Layer 5 of a small transformer language model trained on English Wikipedia (8 layers, counted from 0, width 128).
A neuron's activation on a vector x is SiLU(gate . x) times (in . x), where the dot is the dot product.
The model reads these tokens: " 2019" "," " 2012" "\n" "-" " Cor" "k" " In" "ter" "me" "di" "ate" " H" "ur" "ling" " League" " (" "2" ")" ":" " 2002"

The vector x that enters this layer's MLP at each token. A number n stands for n times 0.034.
0 " 2019": -14 0 -1 -6 16 14 -10 9 47 9 0 0 -17 -15 -29 1 -19 -23 -12 -16 11 -5 0 -13 -1 43 7 7 48 44 17 24 6 -29 -13 21 -28 13 6 28 20 10 -22 -11 -11 -33 6 -25 -34 -13 -8 -25 15 1 -29 3 2 21 12 45 37 -6 0 2 -15 -19 -23 -4 0 21 -5 30 2 -10 -9 9 -10 -20 50 18 -13 -3 -4 16 24 -40 -5 0 -2 -5 -8 -5 8 -46 -3 -27 -54 -6 1 -23 -34 -34 -15 -27 29 -27 10 -6 -8 0 10 -15 -14 25 -3 21 4 -16 10 25 50 15 1 -4 -25 12 -33 11
1 ",": -30 -2 16 -6 38 8 1 -4 63 0 5 -16 -3 7 -28 -16 4 -1 -19 0 -11 -50 18 -6 -10 0 -4 -9 64 5 -10 5 3 -38 -8 -12 7 5 -8 15 -4 -4 -16 7 -2 -16 -14 20 5 -4 -8 -1 33 -11 9 14 -6 23 9 9 -22 7 8 6 8 -8 -4 2 2 19 2 4 -10 10 0 -10 19 14 -18 8 9 19 4 -11 -3 -8 15 -7 -20 -5 -14 -37 -5 -18 4 -24 -14 17 19 -13 -8 -2 -7 9 32 -17 13 14 27 -19 -1 -22 14 7 -2 8 4 -3 7 1 20 0 1 -2 -20 -1 -8 1
2 " 2012": -6 -1 11 2 29 -7 -4 4 30 16 2 -40 -8 -4 -40 6 1 -19 -25 9 1 -18 12 -1 1 9 -9 0 59 15 31 39 6 -24 -25 18 -31 27 35 24 16 -4 -6 -4 -8 -41 6 -6 2 -4 3 -28 40 6 -37 -7 21 -11 9 32 -9 -11 -12 5 -4 -39 -5 -11 -31 2 -12 29 -23 5 -10 2 10 10 45 -16 -9 14 -1 13 26 -28 -7 26 -16 -18 10 -18 12 11 -9 -23 -30 25 21 -20 -51 4 -17 -7 15 -3 22 -4 -13 -9 9 -1 -4 4 -14 -5 -22 -25 -16 26 20 -14 1 9 -10 -4 -15 12
3 "\n": -24 -3 -4 -15 32 1 -12 19 38 9 5 3 -9 3 -33 -13 -6 11 -38 -6 -3 21 1 -15 -13 -12 11 -10 69 -5 -17 20 0 -45 -12 -19 17 21 -18 -13 -16 -3 -8 -1 5 26 -3 12 4 3 1 30 23 -26 -9 19 9 -15 33 -16 -20 -13 24 -6 7 9 -3 4 -15 -2 11 2 -2 16 5 -9 3 -6 -10 9 29 11 14 -4 12 -8 21 -17 -7 -28 -18 -25 1 -40 25 -10 14 6 14 -22 1 7 -5 24 -9 -20 19 -5 14 -14 3 -38 6 24 -8 -2 -12 1 -6 3 18 -30 14 9 -14 16 -10 -6
4 "-": 0 5 13 -5 -6 -8 -7 -17 33 13 8 7 -25 14 -1 0 11 6 -32 2 5 -35 -11 4 -22 -3 39 -9 73 3 -11 14 18 -20 -5 -19 1 -3 -12 -34 -10 22 -3 9 -12 1 -6 -5 23 11 9 7 7 18 9 6 -11 11 35 -30 -3 13 -5 13 -13 -13 -8 9 13 -2 -12 26 -2 -24 5 -23 19 -10 25 18 7 11 -7 11 28 -29 -2 -13 11 5 -14 16 -5 -18 13 -7 14 4 -8 -16 -8 32 -12 -8 1 20 20 12 5 -17 30 7 -1 27 -10 -1 -18 -16 -22 26 -7 -6 8 7 9 17 12 -9
5 " Cor": -8 -37 29 -22 -11 24 5 40 8 12 18 -52 -13 -9 21 22 13 -17 32 -1 -24 15 -28 15 -19 -30 44 14 64 -10 2 17 19 5 0 8 -2 -17 11 9 19 -3 -1 12 10 38 -2 -12 12 -16 27 -3 36 9 -9 -37 9 25 14 -35 -3 7 5 0 -30 7 -8 -9 1 0 -1 -3 -12 -20 -31 -24 8 -4 10 -12 -5 -3 -8 1 -5 7 15 2 -17 -21 10 4 20 22 36 -14 3 28 -17 2 -5 29 -27 6 -2 27 -6 13 3 -5 -13 -12 0 -10 -4 -31 -10 23 -19 37 17 -6 15 3 9 16 9 7
6 "k": 2 12 16 3 -4 -30 30 13 -6 29 10 16 0 -6 6 -6 3 -19 7 26 2 7 15 34 9 26 -2 -18 56 -13 5 45 13 11 17 4 -11 -8 -11 26 18 24 6 -1 -18 -41 40 14 10 4 11 9 7 5 36 -6 -11 22 21 -1 24 11 -37 -9 -47 31 -7 -16 14 -5 18 -24 -14 -15 1 -19 -38 -14 -23 -66 18 31 17 -13 13 -1 16 -25 26 -15 3 -7 11 8 6 34 -17 -9 -17 -2 7 16 -35 -7 14 17 -13 -22 8 12 6 -46 -31 -7 -7 34 16 12 9 18 -24 -17 0 6 1 29 -13 -10
7 " In": -11 -5 3 -31 -11 17 34 -1 24 -30 25 -18 -1 -17 -7 0 -7 -16 12 -22 -20 4 15 32 -28 5 56 -24 57 7 -14 -3 10 -8 6 -3 -17 -17 3 -15 -18 -21 2 49 -29 20 0 -37 -8 -7 -32 -17 -7 -20 -27 -24 14 -25 -2 -16 39 -5 16 -12 -7 14 13 -1 12 -44 25 4 -12 6 23 -16 -1 -9 4 -1 14 -9 17 10 2 -7 -15 13 28 -5 3 43 7 -2 17 36 5 -11 -10 2 -24 -22 -28 16 -7 13 -28 12 34 -4 67 4 -47 -15 9 -51 -5 9 2 35 26 -17 16 -10 -2 27 9 -28
8 "ter": -1 20 3 1 -4 -5 28 -1 24 11 -58 -33 -8 20 -31 -21 -26 -30 15 1 -36 11 23 7 9 -31 26 20 55 -3 14 22 -13 14 0 -22 24 11 3 -33 -8 6 -15 37 -7 -20 10 14 12 30 -21 -34 4 34 -17 -47 5 11 16 -39 -10 19 12 24 4 1 -15 8 1 -8 15 -8 0 -18 -31 -41 14 5 -6 -12 -36 -9 27 -26 -18 19 13 -3 2 -7 17 17 8 10 -15 27 11 13 12 1 12 -17 -19 0 -24 -26 -19 -29 -16 -23 -50 -17 -31 29 -3 7 -23 -11 -36 10 -9 -4 -49 7 12 25 -11 9
9 "me": 24 11 27 -28 34 -6 54 -27 33 31 -30 2 -50 -16 9 19 -60 -4 -2 -28 35 18 -4 17 -46 22 -6 -9 40 21 7 23 -5 5 16 -21 11 8 -25 13 9 21 17 -1 -4 -38 8 5 -4 18 -16 -1 5 -17 29 -20 -10 -8 16 -22 12 27 -29 -7 -10 33 -11 19 12 -32 -3 -19 -6 -8 -12 16 6 -40 3 -44 -18 -18 -26 -23 -23 5 23 8 -4 18 28 39 -3 8 11 -6 4 -18 -4 24 -9 4 18 15 2 8 -3 -4 32 15 28 -47 -49 17 2 -34 -19 -10 -19 43 16 -14 -30 -29 -12 7 -39 -17
10 "di": 20 -14 21 35 -10 -8 33 -16 7 -12 -15 -9 5 -2 -94 -12 -40 -19 -22 -42 4 -7 -4 22 -7 11 18 -21 49 -39 -1 28 -6 -3 17 10 -7 31 21 -5 -7 -8 23 -19 3 -19 2 14 -11 16 -13 -11 0 22 -16 0 8 -4 3 -14 -16 -8 -10 -12 25 -2 2 15 63 -22 9 37 15 -15 -11 14 -18 14 24 18 0 4 -20 -40 -20 -29 -7 -12 -7 -3 -6 5 -8 -2 -17 -23 -35 20 -7 2 -32 -13 23 -13 -7 30 -44 -14 -16 48 37 -55 9 18 3 -10 33 -5 8 27 28 -22 -47 -11 11 26 -5 19
11 "ate": 44 -23 10 -12 -2 15 0 -17 35 -5 -5 3 0 10 -26 -1 -37 2 3 -38 -28 9 -9 -15 1 -11 -36 11 57 10 -13 17 -13 -18 20 -4 -2 9 47 -32 -8 -13 -5 4 -14 4 -6 -16 -12 -20 20 -18 26 11 -17 -19 1 3 -14 3 -1 22 -23 -32 -3 31 -14 -8 27 -15 -5 3 26 0 8 -16 -42 -24 10 34 11 -15 -24 24 -14 -14 -3 1 3 26 4 -4 -16 -13 -22 -4 18 -7 -20 5 34 18 -7 -30 10 26 16 -12 -43 14 -28 -81 -21 24 -3 -13 26 -6 27 43 1 8 -25 -4 -8 3 -18 -14
12 " H": -9 -14 11 -11 3 5 14 -9 26 -20 -19 38 8 16 -23 -14 -45 -17 0 15 -15 5 14 8 -7 -2 24 -6 56 20 19 20 -23 -3 20 16 -10 -38 -2 -17 -9 27 2 -28 -1 5 -19 8 -1 -35 1 1 -26 24 -10 -5 40 5 -5 -14 9 -14 10 -11 -26 16 -5 -8 34 0 -12 22 1 -31 2 -7 -30 -18 -25 -25 -11 7 44 -11 12 -29 24 15 21 -16 34 17 -15 32 7 -31 13 -2 8 -22 -30 10 -22 -15 -30 -10 11 30 -14 -7 7 -26 21 0 -3 -18 7 -8 9 27 -33 34 -12 -10 -44 12 -35 17
13 "ur": -35 -8 32 -55 -17 -21 20 0 3 -46 -11 -18 3 -3 17 11 13 -20 15 -22 10 14 0 -18 25 -20 33 2 42 4 18 6 -1 5 29 -25 -5 42 -25 -7 37 -6 -6 24 14 47 27 -13 -5 11 -22 -23 2 -19 11 -20 -4 0 -19 -4 9 -11 14 -9 -44 1 29 12 33 -7 14 16 0 12 -11 -36 43 17 -14 0 10 -11 36 3 -1 8 5 -8 -14 -34 2 34 -16 54 -25 21 -57 -23 -17 23 -19 -9 30 0 -35 -17 -1 2 -57 -13 4 8 25 -15 -28 -22 -60 0 -1 -18 -22 8 26 -31 -14 -18 21 -8
14 "ling": 55 -3 11 -41 -14 -9 9 -34 32 16 -7 2 1 2 29 10 -5 -14 -10 -17 19 11 0 -30 -17 0 -5 -7 50 15 -17 62 -9 -11 15 12 -7 6 -29 -27 -12 -1 19 26 -11 -23 9 -1 -38 1 14 -11 -16 50 -8 -12 -3 13 8 5 30 -5 -7 2 -26 20 20 -9 28 13 17 2 -17 -20 -26 9 -44 -14 -9 -12 3 -8 -15 -8 -46 -8 -9 21 19 29 26 -5 -4 -1 -24 27 -9 18 17 24 -29 -36 13 32 -8 7 9 -9 -3 -14 22 -37 -23 -2 -22 17 17 -40 24 1 -9 14 34 7 -8 9 -7 -4
15 " League": 25 -2 -8 -45 4 20 -8 -29 46 1 -34 8 -23 -23 1 4 -13 -33 -15 5 -12 7 2 3 -4 16 7 -10 51 36 16 56 -5 -7 28 29 -7 -9 15 21 -23 -18 2 -3 -9 3 -22 -23 -18 -27 -6 -19 -3 1 -18 -11 5 -26 5 24 32 -17 9 2 -28 12 6 4 18 20 -14 30 -10 -15 22 -19 -17 -10 6 -30 -24 2 -6 -6 -30 -5 -10 23 -9 -6 28 16 -24 9 -26 4 -19 26 -13 -1 -13 -24 -49 -15 -3 -3 20 2 -15 37 33 -34 3 11 12 -14 -19 -17 27 26 21 20 -22 -29 19 -5 -21 -5
16 " (": -5 -17 3 -16 11 -13 -17 -8 43 -11 -12 13 -11 16 -7 7 -18 -55 14 -9 -7 -9 -9 -3 11 54 11 -6 58 -9 -6 23 29 -11 -2 29 -2 -13 -7 -30 -40 20 16 16 -1 0 0 -7 3 32 2 -4 19 8 -6 1 15 -20 0 -1 14 1 -7 21 -9 -26 15 -3 1 11 2 24 22 11 62 -8 -23 3 -12 -13 -35 9 12 -14 17 0 -27 2 -3 4 -22 -2 -9 -8 -3 1 4 0 -13 35 10 16 12 -1 -28 -41 10 37 -13 23 22 -38 -4 19 14 -9 0 3 -10 27 -4 8 -30 -4 -12 -32 -4 1
17 "2": 16 7 4 -21 38 10 -2 -21 26 -49 -12 0 -12 19 -14 33 1 -15 -2 1 -14 17 7 -20 -21 21 15 37 41 -33 6 -8 29 16 -13 -33 -13 19 12 19 -9 27 32 2 11 6 43 11 12 25 -11 -24 5 9 -2 -10 20 21 27 42 37 -28 -2 -22 -7 -21 -21 -32 4 -5 -9 -1 -16 -47 50 1 -40 0 27 -12 -17 15 21 -1 8 -15 -19 28 -28 -13 17 -17 9 33 -3 16 -16 7 5 -27 32 5 -19 13 -13 -22 27 19 -13 0 12 -20 5 44 14 3 -16 18 -21 26 -3 65 -11 33 -29 -33 18 4
18 ")": 31 10 -3 -25 30 20 7 -24 59 -9 -19 24 -13 -38 -20 18 5 -35 -3 23 4 -13 19 2 -29 11 15 -11 34 -5 -3 48 29 -10 -12 23 -23 18 30 43 -24 29 21 11 -52 33 24 1 30 10 -7 2 29 4 6 -21 2 -10 -29 39 31 -43 21 3 11 3 20 4 21 48 -12 15 21 3 30 10 -25 -19 36 -28 -27 0 13 -10 7 -25 -2 -15 -7 -3 15 13 -19 16 11 -24 2 -5 10 -14 10 19 23 24 0 -6 -33 10 -7 41 20 -7 10 13 8 -12 -19 4 -18 17 7 22 27 -3 16 1 -9 -7
19 ":": -8 -12 -4 -25 22 6 -7 -39 40 -22 1 35 -40 -16 14 25 -6 1 -14 40 50 -71 -12 -6 -12 -10 21 2 42 -7 14 10 12 -61 -19 7 -24 20 29 2 -24 3 -16 20 -4 -4 9 -13 8 1 -6 -21 5 18 24 -8 14 -34 0 10 -6 -29 1 -18 -3 -37 -22 -3 -7 6 8 21 1 -8 47 3 -36 -9 1 9 -24 15 11 7 21 10 25 3 5 7 30 -13 30 1 0 9 20 -20 -12 6 -34 38 0 -19 -12 0 -8 -14 13 8 49 15 13 -1 19 39 16 13 -26 20 -11 -4 -17 -22 5 -10 9 -9
20 " 2002": -6 -17 2 -20 6 -16 -33 -2 28 -10 4 -40 -25 -37 -25 28 16 -19 13 15 29 6 11 -9 -14 16 -2 20 45 13 15 16 14 3 -44 39 -28 -15 47 13 10 1 -19 15 3 -17 24 -8 -9 -7 31 -30 17 15 -50 0 5 -3 10 16 -8 -7 3 3 -67 -34 -22 -17 -2 4 5 25 -21 -29 14 -3 -18 2 24 -2 -10 29 12 61 16 -32 3 22 -10 -7 8 -44 34 -12 -10 -17 -34 32 6 -28 -19 22 -49 -5 -2 -9 18 -21 -3 -3 19 17 -5 -10 6 0 4 2 -28 23 29 -44 -4 0 10 -19 -28 7

Each question shows the input weights of one neuron of the MLP. A number n stands for n times 0.0057.

n227 gate: -27 15 12 13 4 -3 -17 10 -8 -5 39 3 8 -6 -22 11 -28 7 -14 -9 10 19 27 -5 -21 -12 -26 -7 -12 -5 39 1 -23 -1 -5 -25 6 10 1 32 -11 3 26 32 -28 22 22 15 -30 28 9 -18 22 27 -20 2 -23 -5 -23 7 -32 1 -40 -12 -2 25 25 -47 -42 -10 -5 38 3 31 -2 25 1 41 -43 -17 -32 47 1 13 -10 22 24 13 -10 19 0 -40 10 3 -24 7 9 -21 -9 48 11 -17 16 -25 26 7 28 -31 -17 34 6 63 -14 43 17 1 13 6 -13 -8 -7 10 -10 -1 -19 -17 2 38
n227 in: -13 7 -4 2 2 -9 0 20 0 25 -4 -6 -10 -3 9 -24 35 27 16 5 21 3 18 25 45 -12 -11 -30 -1 -5 -30 16 2 0 8 -9 11 -24 -14 4 5 -39 15 13 18 -5 -7 9 -1 -28 -23 -6 -7 -31 14 -27 19 -13 6 -13 -17 -18 -7 24 23 5 5 19 52 21 -12 -3 -19 6 11 -3 32 -5 -28 -17 18 -24 -8 7 1 8 1 25 16 -25 5 7 3 -16 -9 8 -6 18 -40 -11 13 -9 -4 -11 6 -32 -2 -19 14 -2 -4 -15 -37 -7 23 5 -23 -11 -5 13 14 -10 -10 35 3 9 -1 -3
On which token does it fire most, and how strongly? 18 ")", at about 0.31

n111 gate: 15 4 -2 42 -21 4 22 60 -3 3 31 -32 -10 21 29 -55 -13 19 -3 21 -10 14 2 -4 6 -14 -6 42 15 -28 -11 -14 -9 -9 -36 26 -6 -5 -12 -4 0 11 21 21 -41 6 -1 13 -24 16 7 -18 -17 -26 25 12 17 -27 9 28 -25 -19 14 -10 -39 -6 17 19 -9 -12 6 12 -9 -10 -38 1 20 -30 -17 -30 9 15 22 -6 28 5 -3 -23 14 -17 6 24 -13 17 -13 -25 -30 -23 17 47 -15 4 25 -27 9 -21 -5 -13 -10 -3 10 -6 -12 -39 -1 24 13 15 30 -23 -22 -7 2 6 22 -22 5 -26
n111 in: -8 19 -5 -14 -21 13 -22 6 14 4 -27 24 -4 22 14 -8 7 -7 32 8 -26 15 -10 -41 -20 -9 -17 -17 -5 9 -1 -9 8 17 -10 -2 -3 3 -1 6 35 -13 2 -21 21 -28 -2 10 8 16 -24 5 3 -12 -8 10 3 13 29 3 -21 23 14 -7 -27 -7 8 -10 0 -20 -11 -6 35 17 -4 7 -20 -43 -5 -10 -8 17 -16 -28 3 -14 -26 -9 -8 -12 16 -15 -35 18 24 2 -11 6 -8 -9 16 -16 37 1 12 -17 12 -13 -11 32 -12 -1 -1 25 21 17 -38 20 -25 15 12 -36 25 4 -5 18 -19 -6
Which token does this neuron like most? 6 "k"

n138 gate: -17 55 -24 7 -7 -11 -38 13 21 23 -17 -18 -21 -23 -36 12 31 -8 -10 -38 3 4 -14 7 20 -8 -25 -33 -17 2 2 -13 -14 -22 -13 -30 -13 0 15 16 32 -2 -15 -6 9 -9 4 27 -9 -9 47 5 20 -15 2 26 1 25 22 -16 -7 -2 -41 -12 19 13 -12 -7 -5 4 1 -3 -29 -3 -13 28 -6 -24 -17 5 28 24 -29 -22 33 16 -4 5 5 9 -1 -22 -11 -33 34 -11 -1 36 11 21 17 17 -6 25 -16 6 23 20 -20 -13 -28 -21 4 11 -29 -28 -4 -1 -25 23 -2 5 12 -7 -46 -5 23 -55
n138 in: 4 39 17 17 -11 13 4 1 10 4 -2 -62 9 -6 15 15 -18 11 -8 6 13 15 9 -14 29 8 31 -3 2 27 -30 1 16 0 -20 9 -21 14 -31 -58 24 17 -2 -5 10 -2 -23 -20 21 19 -5 1 -6 -30 -5 5 13 16 -5 2 23 -8 8 5 5 1 5 14 10 -2 -5 -4 32 1 -15 33 -1 -32 -36 40 22 -30 18 3 2 -16 33 -9 -37 6 -4 -19 2 4 -16 12 -38 24 19 0 30 23 -34 -17 12 20 -23 -6 -23 -5 5 7 -23 13 -18 16 -34 -7 9 -24 -28 -24 10 -11 -27 -7 32 1
Which token does this neuron like most? 3 "\n"

n93 gate: -29 9 -3 38 -29 -7 -21 -12 -10 -28 18 -2 -23 10 -7 -12 -6 -17 17 23 -13 2 27 12 -11 22 19 4 -7 -10 16 -14 -15 2 9 33 -7 17 3 4 -35 36 17 6 -40 17 15 -1 4 24 -17 -14 -21 -1 25 30 -10 3 19 -19 -29 -18 -20 -10 -28 -16 -16 1 -11 21 10 19 6 24 9 16 1 18 6 -11 2 -20 10 5 10 -11 5 3 -26 -26 -45 -2 -6 -22 -24 29 -1 -10 -16 -22 -24 -34 -8 -20 30 -1 18 -21 13 43 -6 -7 -13 -22 -10 13 51 -10 10 -7 3 -7 7 1 -32 16 -6 41
n93 in: -1 10 -13 1 9 10 16 -20 11 -36 36 13 -2 -2 -20 -6 1 -2 32 8 -17 -10 9 45 -8 24 -11 -23 -8 7 12 -14 0 11 -11 16 5 12 7 26 -3 -15 30 -33 -5 -10 -13 -2 13 -4 48 -30 17 7 12 -33 -4 17 -2 29 8 46 42 28 0 -14 -1 3 15 -3 9 15 2 -2 8 20 17 17 -29 -7 10 11 -10 -5 19 22 21 -11 -14 -23 -31 -16 12 -1 -5 -2 -22 -11 -30 -2 -17 -4 -22 13 -16 3 35 -28 17 -20 -6 -9 -9 11 -32 6 14 -28 -6 20 16 36 20 41 2 8 7 21
On which three tokens does it fire most, strongest first? 0 " 2019", 6 "k", 20 " 2002"

n1 gate: -4 4 -32 5 -5 -7 -37 -10 -1 -8 -13 -14 16 -1 -38 36 4 39 -27 -4 -37 5 -32 -11 -22 9 20 10 -22 -25 -38 3 5 -25 -4 -7 -19 45 -3 4 -4 5 6 9 -22 22 -36 15 10 2 -19 10 21 4 12 -9 1 23 2 20 -5 10 4 3 27 5 17 -3 -28 15 -54 24 -24 1 -13 -9 -15 2 5 -17 -29 34 -6 -15 16 2 -24 21 -40 1 8 -8 -8 -2 -17 -3 -3 -37 8 34 14 13 -26 -11 -28 -4 -14 -2 3 -24 -1 -39 -6 4 12 6 14 -10 10 6 18 9 3 15 -15 -2 -11 -15
n1 in: 13 -20 -38 -15 10 -12 -19 3 -16 -35 4 -14 -15 17 7 12 9 -9 15 23 7 -3 28 -8 4 -16 -47 29 1 -20 9 12 -26 25 14 4 -9 7 1 25 -37 29 -13 27 8 16 20 15 -11 41 27 -37 -14 26 -24 -22 -1 -18 14 24 -11 -15 23 -10 13 -17 27 5 -12 -15 -29 -27 16 -16 20 -24 4 -35 21 -4 2 16 20 21 5 16 3 -15 5 1 11 45 -4 23 6 -20 16 14 -8 9 0 -20 -12 10 -1 -3 21 10 -5 -32 16 7 2 14 1 3 -5 21 18 -19 0 -8 -27 -16 6 15 -1 -27
Which token does this neuron like most? 17 "2"

n166 gate: -28 -11 -3 18 5 2 -36 -4 4 19 -10 11 -11 17 -11 35 3 3 -18 -19 13 -10 -5 -32 -3 -37 2 -42 0 21 16 29 -45 -1 2 8 -2 12 -6 29 -4 -6 4 13 -7 -32 -32 10 -8 -4 -3 3 12 25 47 29 -28 -17 4 -1 -17 24 -10 -15 -29 12 6 -2 0 -18 -33 -26 -2 8 15 19 -27 1 -33 24 20 -28 5 2 0 25 -8 -14 -20 -24 4 -6 -35 -51 21 -6 -14 6 -7 15 -16 2 -7 -19 -3 28 -19 1 -33 24 -7 -13 52 -34 -15 -7 -8 13 11 0 21 51 26 3 -11 19 53 28
n166 in: -29 -27 10 24 11 9 -33 -3 2 15 -16 17 22 14 -2 38 -54 10 -5 -3 25 -33 -9 25 20 37 43 2 -7 -15 27 0 -4 -23 -9 15 10 3 -16 -13 1 -17 -9 -1 22 12 -42 -23 -10 7 -12 4 -4 -7 -1 -12 18 -7 19 7 -13 8 21 -7 -30 3 -9 9 1 6 10 -1 -30 30 11 41 13 -7 -39 4 11 -8 26 28 16 23 -8 -1 -4 1 7 1 9 10 -11 -20 -34 2 26 -3 -5 8 -1 1 2 -21 -21 29 -11 3 -10 -10 2 -14 -17 28 13 -24 15 -3 12 3 -14 35 -7 33 -6 -13
Which token does this neuron like most? 1 ","

n172 gate: 34 7 -9 15 -14 -19 -19 -20 16 8 30 1 1 1 -3 -35 -2 27 17 -1 31 13 -6 10 10 -20 -27 -1 -19 -9 -14 -20 15 -3 25 -12 -38 17 -12 2 0 -19 33 20 -8 37 12 7 17 20 -11 22 27 -8 16 25 -23 -5 19 -34 -25 -15 -10 -5 -22 7 33 24 -1 23 5 -23 19 31 -23 -3 2 24 13 55 -12 -7 37 11 -7 -12 -29 -34 -4 -44 -35 -1 -6 -32 26 -17 17 -22 -70 49 -26 -7 9 -24 -20 20 29 8 -11 21 -8 13 -39 -3 -5 -8 18 26 -5 -12 -9 5 33 46 7 -19 24 -41
n172 in: 14 -25 -24 -4 -14 -2 15 29 3 27 5 -10 9 38 14 18 7 -8 3 -12 -12 35 10 -22 11 -8 -2 -31 10 1 29 2 -4 35 12 -24 -6 28 13 38 -4 4 12 -6 5 4 2 49 -13 -55 8 -12 -9 14 23 8 -4 -24 12 -7 -8 11 8 48 44 2 23 -20 40 30 -7 20 6 10 3 9 28 1 -1 -5 26 -12 -12 -21 -1 -2 -7 -18 -25 -13 -11 20 44 11 -42 -30 14 20 9 -4 1 -18 40 -5 26 9 6 5 31 9 23 27 4 23 -15 -13 19 7 -19 -4 -11 -4 -15 2 7 9 -27 -35
On which three tokens does it fire most, strongest first? 19 ":", 20 " 2002", 17 "2"

n134 gate: -7 4 20 16 19 -16 -6 10 0 9 -1 -15 -8 -5 18 -32 -6 -6 2 -6 -6 -4 22 -18 15 -16 31 -26 -12 15 -24 36 -9 11 10 -28 67 36 -21 16 -5 -39 -1 -11 47 9 -8 -3 12 -6 -1 -18 -2 13 -17 15 5 -28 2 -6 -5 23 -1 33 22 -31 12 37 -18 6 -4 -6 4 25 15 8 -5 -31 17 26 5 -9 7 -16 2 14 -18 -17 -18 -26 -2 39 -14 19 32 -3 25 -13 -11 22 -20 -2 -25 13 22 -23 14 23 22 2 25 -22 28 -6 35 30 5 10 -40 -15 15 24 4 -17 -5 1 10 -4
n134 in: 22 13 34 16 -6 4 -21 21 7 18 22 -4 -14 -10 -1 -14 -5 6 -29 12 -22 12 -24 -2 47 -4 -14 21 10 34 -4 -8 4 -15 8 15 32 -9 -6 13 35 -9 24 -14 -8 33 16 -5 -25 -13 -2 2 -9 -19 -26 9 14 32 4 -11 8 3 4 11 26 -29 4 14 -11 24 58 -6 9 59 -11 5 -26 -5 -9 -3 6 20 -19 -29 11 -18 6 13 -14 10 -5 1 3 -25 25 7 2 31 -9 5 -2 14 -36 10 -12 -4 7 -11 -10 6 15 3 -10 5 -8 -1 -14 30 -33 -27 6 12 -38 18 -26 21 10 3
Which token does this neuron like most? 3 "\n"

n310 gate: -27 32 -7 6 39 21 6 -9 -11 24 -23 4 32 -12 20 -4 -18 8 -41 24 10 41 6 -37 -10 -22 -10 -4 -14 25 -19 -14 -15 20 -65 -6 -7 -9 -2 15 26 -15 -43 4 17 41 -30 18 7 1 -6 -9 8 11 -6 4 -9 -1 -1 23 12 65 27 7 3 -12 -9 5 22 8 7 -36 -38 -31 -41 7 -1 8 -57 -15 -18 21 4 14 19 -27 11 -9 10 -37 45 14 -63 -1 -9 9 26 -32 16 29 -15 -42 34 9 43 -26 43 5 -4 -32 20 -4 4 18 29 16 -29 -7 -64 -23 -3 24 -9 7 1 -24 25 9
n310 in: -5 20 -1 18 2 -36 -22 20 -1 -38 41 -53 10 -51 -28 -25 5 11 27 -12 21 -5 -1 -17 -31 3 6 -21 3 -23 -7 -8 36 4 14 -9 -9 6 6 24 -12 11 16 -4 19 4 2 16 -6 -1 -37 1 2 -27 -2 -5 4 4 -34 14 25 -1 -4 -1 18 -8 -38 37 33 -14 -10 9 22 -20 -9 -37 16 21 11 29 -18 5 1 17 -23 -11 -36 21 10 9 10 5 -28 -9 5 12 -12 -23 3 12 20 -8 16 -1 9 -16 18 13 -19 -4 2 -11 18 -20 -6 -30 -6 51 10 -27 -7 2 -7 -7 2 17 1 -11
Which token does this neuron like most? 13 "ur"

n270 gate: -5 -6 -12 25 8 -19 30 31 11 33 14 -33 28 8 5 10 29 6 -13 0 10 2 14 -21 -15 9 -34 -27 12 23 -18 -7 6 -18 -4 34 19 -2 1 -58 1 -20 -35 14 -2 14 18 3 6 35 4 -8 -13 -5 18 23 -16 -37 -3 -14 -16 3 10 -18 -14 -15 25 -25 -14 24 -12 8 -21 -3 13 0 -3 11 -20 7 -30 26 5 2 10 11 -27 -4 8 16 17 -3 0 7 -2 -20 -19 -14 15 8 23 27 -14 7 4 -24 -20 -6 4 -4 -9 -29 15 -7 -16 12 -11 -22 45 -8 5 -11 -2 18 9 16 -14 -1
n270 in: 6 -22 7 -29 -10 -35 -3 39 -8 -3 -8 7 -22 -10 23 -2 -12 14 7 -1 17 14 18 26 1 -11 -17 -10 -4 -8 10 3 -21 29 -28 -11 6 39 6 10 9 2 -35 -4 12 -13 -8 -2 -36 -25 28 15 -27 16 -48 -8 -19 -2 -5 21 -7 4 24 23 -30 11 -15 -4 -6 -3 1 15 3 4 27 -21 -6 -12 -17 -19 -10 12 -1 2 14 -12 -11 9 4 4 4 -17 -15 11 21 1 9 1 -4 0 -3 29 1 -1 22 1 19 6 50 17 -24 -6 16 -21 7 23 -23 -32 16 18 -1 2 12 -6 3 19 7 3
Its two highest activations, in order, are on tokens 20 " 2002", 10 "di"

n315 gate: 24 0 -26 8 38 -14 9 26 -17 -25 38 -18 -27 16 9 -19 33 20 -39 37 8 11 -8 -2 7 -3 -13 15 -8 1 7 -15 -31 12 41 11 15 53 -8 12 -32 -12 -20 12 -6 -10 3 -3 41 -21 4 -15 -23 -26 7 18 -43 -14 7 5 -18 22 13 21 -24 -8 -1 -1 -14 9 -1 -33 -25 1 15 25 7 -15 17 -1 25 -14 1 36 13 43 -5 -42 0 3 -27 7 -6 15 4 22 -14 4 0 -16 -15 14 13 11 12 10 -25 19 -8 10 13 -23 15 8 -16 -5 10 -35 30 -17 31 -6 45 31 -5 -21 12 -6
n315 in: -15 -6 -2 -2 -7 -12 5 22 0 15 -16 7 -2 -22 -8 -1 -8 -10 4 5 -5 -17 13 3 35 13 25 12 1 10 -6 -8 9 -3 0 -30 -4 16 -3 8 -2 -9 22 1 -10 -17 20 -1 -14 10 -27 25 -13 3 -14 27 13 -1 5 -18 -3 23 -14 -7 22 -20 -12 9 8 -5 -23 11 -17 2 19 18 38 22 -47 -1 9 -17 -42 9 15 -1 -16 9 17 14 -15 -15 -4 26 -24 22 -4 -17 -15 -14 -6 1 11 -23 -6 16 -12 -14 -80 12 -3 21 -7 -28 -26 42 13 25 24 11 8 9 22 -27 2 -41 -26 17
On which token does it fire most, and how strongly? 5 " Cor", at about 0.39